Layer 6 of a small transformer language model trained on English Wikipedia (9 layers, counted from 0, width 96).
A neuron adds its activation times its output weights to the MLP's output. To switch it off is to set its activation to zero at one token and run the rest of the model.
A neuron's activation on a vector x is GELU(weights . x + bias), where the dot is the dot product.

Input weights of the MLP neurons that the questions are about. A number n stands for (n - 500) times 0.0012.
n29 (bias -0.029): 739 408 420 553 562 639 335 453 420 450 383 367 622 273 559 417 405 547 654 653 342 716 648 529 421 604 688 399 654 349 236 323 675 451 400 496 580 664 437 637 591 276 332 292 627 245 517 300 622 443 617 379 482 704 641 745 546 732 284 513 372 627 554 608 752 664 421 473 504 402 574 599 348 599 396 675 496 482 406 518 709 707 861 719 644 577 491 483 185 609 171 365 548 449 739 513
n67 (bias -0.033): 481 668 604 627 239 839 737 587 566 471 376 246 634 500 485 491 563 546 455 617 472 641 832 557 500 322 508 339 562 384 625 692 474 523 632 301 378 545 268 496 697 576 640 480 709 725 528 648 457 458 289 647 514 730 778 555 522 515 357 680 471 594 147 752 471 345 491 396 389 464 426 649 373 205 486 559 538 548 644 476 219 407 758 746 19 369 495 569 437 574 528 215 247 398 587 566
n68 (bias -0.038): 508 642 280 562 183 556 537 511 249 643 610 380 732 419 524 527 679 421 381 585 588 276 523 450 549 669 471 648 645 677 199 431 567 612 384 368 338 455 400 739 440 586 334 360 328 441 583 573 484 366 564 628 450 396 595 459 547 597 621 523 520 372 641 560 556 373 508 512 519 615 518 492 450 567 335 615 523 579 756 536 530 603 610 617 293 600 436 785 467 318 334 598 349 648 387 758
n157 (bias -0.024): 543 546 403 668 630 646 258 479 442 618 620 568 504 576 578 754 813 531 313 455 425 574 570 613 617 379 405 373 632 619 253 554 418 525 513 381 482 568 528 564 388 388 485 586 521 431 454 515 416 457 507 333 350 195 317 465 317 365 647 454 444 480 483 462 341 579 405 525 539 555 500 496 435 639 504 466 685 268 311 574 539 543 508 457 562 386 619 395 641 648 356 391 616 645 391 751
n312 (bias -0.038): 603 455 477 294 414 509 530 421 387 325 751 658 447 477 848 540 656 282 483 435 696 626 593 663 566 257 698 668 569 599 542 670 529 392 445 577 261 590 419 496 233 486 482 290 852 392 504 406 696 366 751 364 518 428 573 391 559 289 376 522 472 654 648 684 472 307 318 699 509 401 504 605 342 417 550 371 705 315 391 505 632 326 714 536 454 712 373 880 323 535 509 323 214 649 654 621
n379 (bias -0.017): 541 828 375 545 331 524 532 610 402 434 569 304 619 413 457 504 456 441 580 489 690 504 607 769 496 431 647 492 554 555 496 358 596 673 387 455 421 611 532 638 375 390 276 316 470 572 552 630 469 414 415 568 597 511 615 478 592 441 428 437 581 622 369 386 224 496 507 409 592 424 340 532 296 525 339 121 409 334 444 531 611 754 488 644 397 359 243 533 395 744 447 656 434 434 577 500

Output weights of the MLP neurons that the questions are about. A number n stands for (n - 500) times 0.0012.
n29: 326 464 388 450 732 527 567 373 544 457 664 640 500 326 554 299 338 459 694 642 492 440 451 625 500 487 479 325 525 450 622 302 736 394 500 736 93 556 567 441 203 487 670 391 589 663 344 533 376 419 474 517 432 768 446 706 392 427 342 522 582 622 496 380 327 582 674 266 500 457 328 595 558 496 409 430 600 582 361 606 661 296 685 670 415 690 358 505 848 518 794 595 733 374 530 296
n67: 797 408 491 655 439 553 422 495 205 287 604 469 873 885 211 271 428 642 694 619 384 505 420 416 414 491 403 477 473 576 391 666 500 681 538 519 22 483 161 488 523 472 443 385 338 514 636 454 549 659 401 569 530 723 500 251 464 606 287 543 543 390 284 519 468 446 425 216 573 536 606 396 514 626 437 411 679 764 603 735 659 277 252 767 356 301 672 574 414 587 355 370 661 628 611 592
n68: 554 479 638 600 607 598 459 594 392 361 569 621 257 525 518 473 539 666 571 455 480 247 572 470 162 285 508 781 515 438 349 541 180 619 402 438 300 607 358 571 610 550 450 548 729 449 447 470 401 541 370 369 277 515 401 584 445 507 570 550 122 554 588 531 669 438 439 446 395 661 578 534 563 417 613 522 450 551 810 583 462 528 421 438 640 421 503 722 448 603 677 539 635 504 462 365
n157: 359 412 427 541 448 518 520 514 532 412 416 616 372 465 607 317 260 356 626 524 488 507 339 589 606 486 783 386 360 547 711 428 678 556 491 500 386 358 73 413 623 461 552 626 490 379 451 601 723 410 455 585 439 552 450 542 853 689 621 546 639 518 427 503 585 413 546 363 568 612 354 518 715 441 410 523 481 609 583 415 567 396 354 518 462 503 589 397 728 374 661 555 481 461 408 442
n312: 335 606 710 381 421 346 394 464 478 522 478 480 277 557 420 456 322 686 392 351 624 477 388 554 522 733 349 744 567 516 496 560 471 556 896 286 829 353 620 566 534 642 199 528 487 572 488 542 717 383 482 530 618 296 524 421 386 442 728 424 635 589 342 447 642 437 558 323 401 388 707 504 453 591 550 679 337 963 437 470 512 514 410 273 487 397 247 602 745 591 432 756 156 535 345 549
n379: 414 374 387 465 533 639 585 689 430 544 219 655 396 644 692 536 415 558 704 521 249 298 600 719 607 403 525 471 465 507 647 511 547 484 637 330 343 341 224 473 500 658 647 421 518 481 392 518 624 481 449 663 436 597 458 493 440 520 682 743 477 566 464 620 500 612 548 412 404 484 552 663 363 439 448 680 463 427 698 300 653 410 367 312 435 473 663 400 398 594 504 527 403 566 418 222

Each question names a token from some text and the token that comes next. It shows the vector x that enters the MLP there. A number n stands for (n - 500) times 0.017.

Then comes g, the gradient of the next token's log-probability with respect to the MLP's output, scaled to length 1. A neuron's effect is roughly proportional to its activation times (output weights . g). A number n stands for (n - 500) times 0.00084.

" Ge", then "ish"
x: 487 461 560 434 513 485 506 524 558 511 522 441 466 522 480 478 476 588 527 489 495 481 493 542 534 464 425 546 543 514 555 495 494 547 351 394 485 511 893 555 511 471 568 543 497 530 469 414 466 514 590 555 524 437 501 474 463 446 547 451 553 418 487 544 499 434 479 533 474 495 467 550 436 505 531 581 472 446 432 525 517 543 431 440 547 431 534 441 551 482 423 539 528 402 447 543
g: 361 472 343 411 420 380 721 340 496 401 693 535 466 355 454 664 344 508 631 488 516 579 443 495 586 644 466 527 576 414 466 411 607 564 256 809 604 654 562 374 587 391 503 499 456 686 463 623 365 403 448 283 318 582 453 573 359 448 611 485 201 232 590 722 768 367 354 356 634 592 601 423 546 672 345 484 428 496 626 583 566 406 440 510 507 552 364 438 575 549 546 420 593 654 642 645
Switching off which neuron hurts the next token most? n379

" in", then " the"
x: 479 437 477 573 522 556 500 528 477 464 516 446 481 481 516 388 503 527 514 498 464 505 501 555 546 484 468 475 462 408 513 479 541 492 514 520 546 514 937 429 550 523 475 477 388 453 445 552 548 439 568 566 544 459 486 520 471 508 500 578 427 490 455 501 518 484 492 484 431 464 575 506 491 509 518 543 523 425 494 483 517 505 524 482 474 442 437 461 484 582 548 427 478 544 498 469
g: 436 547 225 597 501 407 693 674 532 333 474 532 266 377 664 221 368 615 541 446 638 502 375 771 397 403 552 435 641 468 612 704 517 742 522 640 581 510 530 492 352 530 483 551 264 392 382 613 298 437 576 506 618 491 287 411 527 283 437 505 500 489 525 354 585 349 698 154 587 540 547 338 606 557 510 706 366 482 474 595 563 532 534 534 475 594 576 556 593 619 527 431 619 437 604 417
Switching off which neuron hurts the next token most? n29

" ext", then "re"
x: 521 453 473 590 561 487 507 544 511 565 556 467 483 407 452 533 509 491 467 500 467 533 565 503 425 473 446 542 516 533 576 540 434 497 461 454 508 436 883 512 513 460 517 447 557 527 441 525 537 476 457 575 543 439 470 430 496 420 500 583 458 537 476 589 510 507 510 385 438 538 486 541 411 501 533 536 557 537 420 396 403 478 427 445 526 558 567 480 405 581 523 479 524 436 514 448
g: 651 352 510 400 582 518 613 506 654 565 522 633 254 727 507 490 506 567 712 514 305 288 576 537 416 578 516 516 410 664 623 535 589 491 636 585 577 665 570 653 653 513 447 387 249 531 382 435 381 479 334 432 437 497 625 308 441 548 772 431 486 528 476 515 582 633 442 539 598 503 609 570 437 587 391 319 611 381 271 494 346 603 529 363 196 774 460 394 395 217 677 473 382 536 404 481
Which neuron, switched off, raises the next token's probability most? n67

".", then " This"
x: 542 432 502 497 547 495 520 519 528 476 481 491 429 500 508 468 546 422 544 534 565 528 521 529 511 511 482 535 493 453 548 507 472 504 535 480 480 512 958 456 509 483 497 475 547 483 468 470 553 474 533 484 492 513 492 390 467 444 460 437 464 523 507 498 498 590 529 494 579 479 550 475 452 540 503 471 486 393 416 501 506 494 491 457 492 465 435 530 464 531 535 431 482 522 418 505
g: 504 320 476 660 331 390 531 584 559 290 461 640 558 417 488 490 370 388 486 675 780 471 612 753 367 551 665 330 557 308 506 561 248 576 281 515 507 567 486 553 579 616 447 519 401 291 363 217 575 537 451 419 564 581 275 393 494 546 602 446 660 420 568 528 406 390 678 551 354 726 611 282 467 406 677 526 450 581 513 622 580 469 347 649 551 397 413 480 367 600 692 566 469 594 577 698
Switching off which neuron hurts the next token most? n157

" the", then " office"
x: 487 465 481 467 473 480 447 413 520 541 529 507 481 433 515 462 502 419 481 494 414 495 498 489 537 518 459 477 489 483 577 445 506 397 471 504 507 532 934 484 483 527 460 556 498 489 543 508 527 507 499 641 509 528 568 480 509 503 592 605 480 496 495 569 446 490 506 556 425 371 441 500 488 511 494 537 494 513 445 491 539 526 470 432 492 503 511 528 485 538 485 471 484 450 443 527
g: 711 516 475 447 310 629 190 503 297 385 423 516 324 495 487 485 708 345 338 717 560 358 511 535 609 606 534 494 527 634 409 434 578 523 563 353 435 233 653 312 660 540 473 753 430 329 600 673 482 447 484 427 585 449 529 432 494 756 404 394 587 496 547 443 617 396 643 493 428 694 523 547 359 489 466 618 374 527 706 545 562 655 372 453 440 544 413 484 764 423 329 683 399 667 334 477
Switching off which neuron hurts the next token most? n29

" Public", then " Pro"
x: 465 496 504 461 637 510 500 477 469 506 480 545 474 496 520 510 578 493 473 548 492 485 488 543 491 600 483 532 517 539 505 529 483 464 490 430 555 444 907 469 427 413 569 524 561 545 483 519 443 430 484 464 515 447 479 439 453 518 574 523 535 544 471 423 481 496 575 558 366 506 460 492 435 484 575 512 509 469 534 429 410 460 376 502 517 430 487 472 512 575 470 452 498 489 535 514
g: 509 335 460 508 665 503 604 319 468 447 670 546 576 499 267 430 280 588 587 486 597 542 464 474 474 709 408 420 474 423 744 524 358 536 428 574 542 631 627 573 619 567 480 667 402 266 714 329 278 314 488 522 595 528 532 327 593 627 591 176 485 384 503 392 448 663 529 535 351 665 372 389 468 767 488 475 404 575 501 595 622 497 584 566 653 581 446 425 638 214 470 559 558 240 629 446
Which two neurons, each switched off alone, lower its probability most, in order? n157, n379

"arm", then "s"
x: 510 528 485 433 421 481 568 548 513 478 471 476 541 423 460 441 510 400 527 541 553 542 523 521 527 588 445 451 493 435 542 574 532 596 428 478 470 548 909 528 485 498 511 527 442 524 475 539 496 523 438 530 484 516 476 511 489 499 539 512 483 506 456 547 522 478 566 432 411 508 475 421 477 515 454 541 504 477 434 532 375 507 530 397 451 515 569 525 461 571 433 517 424 475 465 522
g: 356 456 396 769 665 439 541 506 504 205 478 491 717 491 298 447 590 334 459 580 428 525 680 252 390 323 789 550 416 395 512 458 527 491 462 547 260 560 527 547 756 317 489 540 511 573 374 539 340 509 649 529 531 529 493 410 304 632 527 381 439 578 486 371 830 549 535 591 511 477 458 559 404 562 510 472 323 533 548 635 424 385 487 215 515 651 464 726 466 552 639 613 566 605 374 654
Which neuron, switched off, raises the next token's probability most? n379

"S", then "ince"
x: 529 504 511 450 511 503 489 533 500 471 470 518 492 493 548 454 554 559 544 533 499 500 494 596 530 553 458 565 493 466 460 521 470 492 386 478 511 512 924 604 450 498 555 507 478 528 469 484 486 436 384 572 511 464 524 478 547 426 531 433 484 546 540 489 459 479 494 507 470 404 516 559 506 550 497 473 459 449 425 450 524 432 469 434 515 493 479 490 507 574 476 497 459 413 480 474
g: 391 462 297 529 321 590 772 409 642 383 212 699 501 489 292 572 558 290 512 563 406 390 569 569 527 484 655 363 503 661 426 455 576 553 524 553 461 591 551 559 375 485 543 413 608 310 519 618 518 456 445 697 605 571 368 356 569 320 621 597 412 626 699 545 387 585 866 384 369 373 644 430 547 605 338 485 469 534 494 353 653 303 371 494 677 415 550 600 373 368 440 500 732 383 552 590
Switching off which neuron hurts the next token most? n379

"ok", then ","
x: 488 485 426 462 513 388 508 525 482 472 389 469 443 485 570 364 574 468 508 472 494 533 424 581 478 446 417 546 452 378 545 470 502 583 397 530 463 520 816 442 603 373 585 494 514 522 511 472 547 552 493 478 479 476 482 572 486 420 598 531 475 477 483 454 611 501 517 486 461 519 504 546 416 524 562 564 386 543 557 424 530 525 471 471 542 472 467 599 569 510 521 537 604 529 471 481
g: 518 591 536 489 479 241 485 250 554 334 642 375 582 559 611 680 482 731 685 646 411 552 244 372 546 538 501 535 440 467 586 525 566 620 764 663 667 518 714 513 548 625 232 601 588 375 574 520 349 369 419 407 532 361 468 412 593 613 431 431 565 385 512 380 466 514 355 502 385 359 504 348 500 419 323 570 397 745 524 382 297 536 543 608 485 559 299 370 501 686 479 683 729 391 441 605
Switching off which neuron hurts the next token most? n379

"s", then "b"
x: 501 481 521 494 432 535 475 534 489 444 468 486 527 550 539 575 437 505 506 540 508 489 449 575 507 483 438 502 522 396 493 522 564 633 472 562 535 493 913 517 452 496 537 498 552 453 447 451 588 472 469 605 474 534 494 475 524 482 483 455 478 502 509 500 435 466 465 417 448 468 528 461 549 438 497 511 480 505 549 498 480 508 484 353 497 482 545 544 446 558 495 487 424 471 464 450
g: 196 533 455 661 566 620 449 535 417 530 511 658 396 367 264 271 521 595 646 490 575 359 501 516 562 444 517 284 602 609 626 445 576 585 405 489 516 605 555 759 506 356 378 711 397 349 430 642 536 551 310 772 410 473 368 479 407 342 418 383 600 730 631 597 570 527 482 429 548 613 401 415 604 461 341 397 530 573 385 456 378 539 625 378 609 391 213 591 645 484 752 704 621 491 412 445
Switching off which neuron hurts the next token most? n67

"x", then "ter"
x: 531 425 487 496 458 460 505 510 519 515 472 501 508 374 580 535 558 422 577 484 415 469 437 537 539 490 463 584 476 406 534 496 546 627 467 562 492 467 891 531 523 397 468 510 465 549 516 478 552 553 458 512 575 498 510 552 450 452 520 414 449 549 539 514 474 525 480 485 495 500 443 440 495 433 489 504 466 477 448 510 485 586 531 383 598 535 441 489 457 513 457 542 523 469 443 467
g: 362 561 483 481 468 529 554 597 533 449 325 670 357 607 400 553 501 501 620 572 329 535 448 666 502 607 407 665 385 455 363 616 653 599 389 571 520 552 487 534 261 643 513 524 461 344 288 328 426 349 353 416 451 490 586 549 523 601 513 862 653 658 516 510 278 505 549 499 617 928 509 562 563 387 580 456 654 369 331 277 654 659 386 418 478 572 373 455 427 554 523 592 204 444 539 432
Switching off which neuron hurts the next token most? n379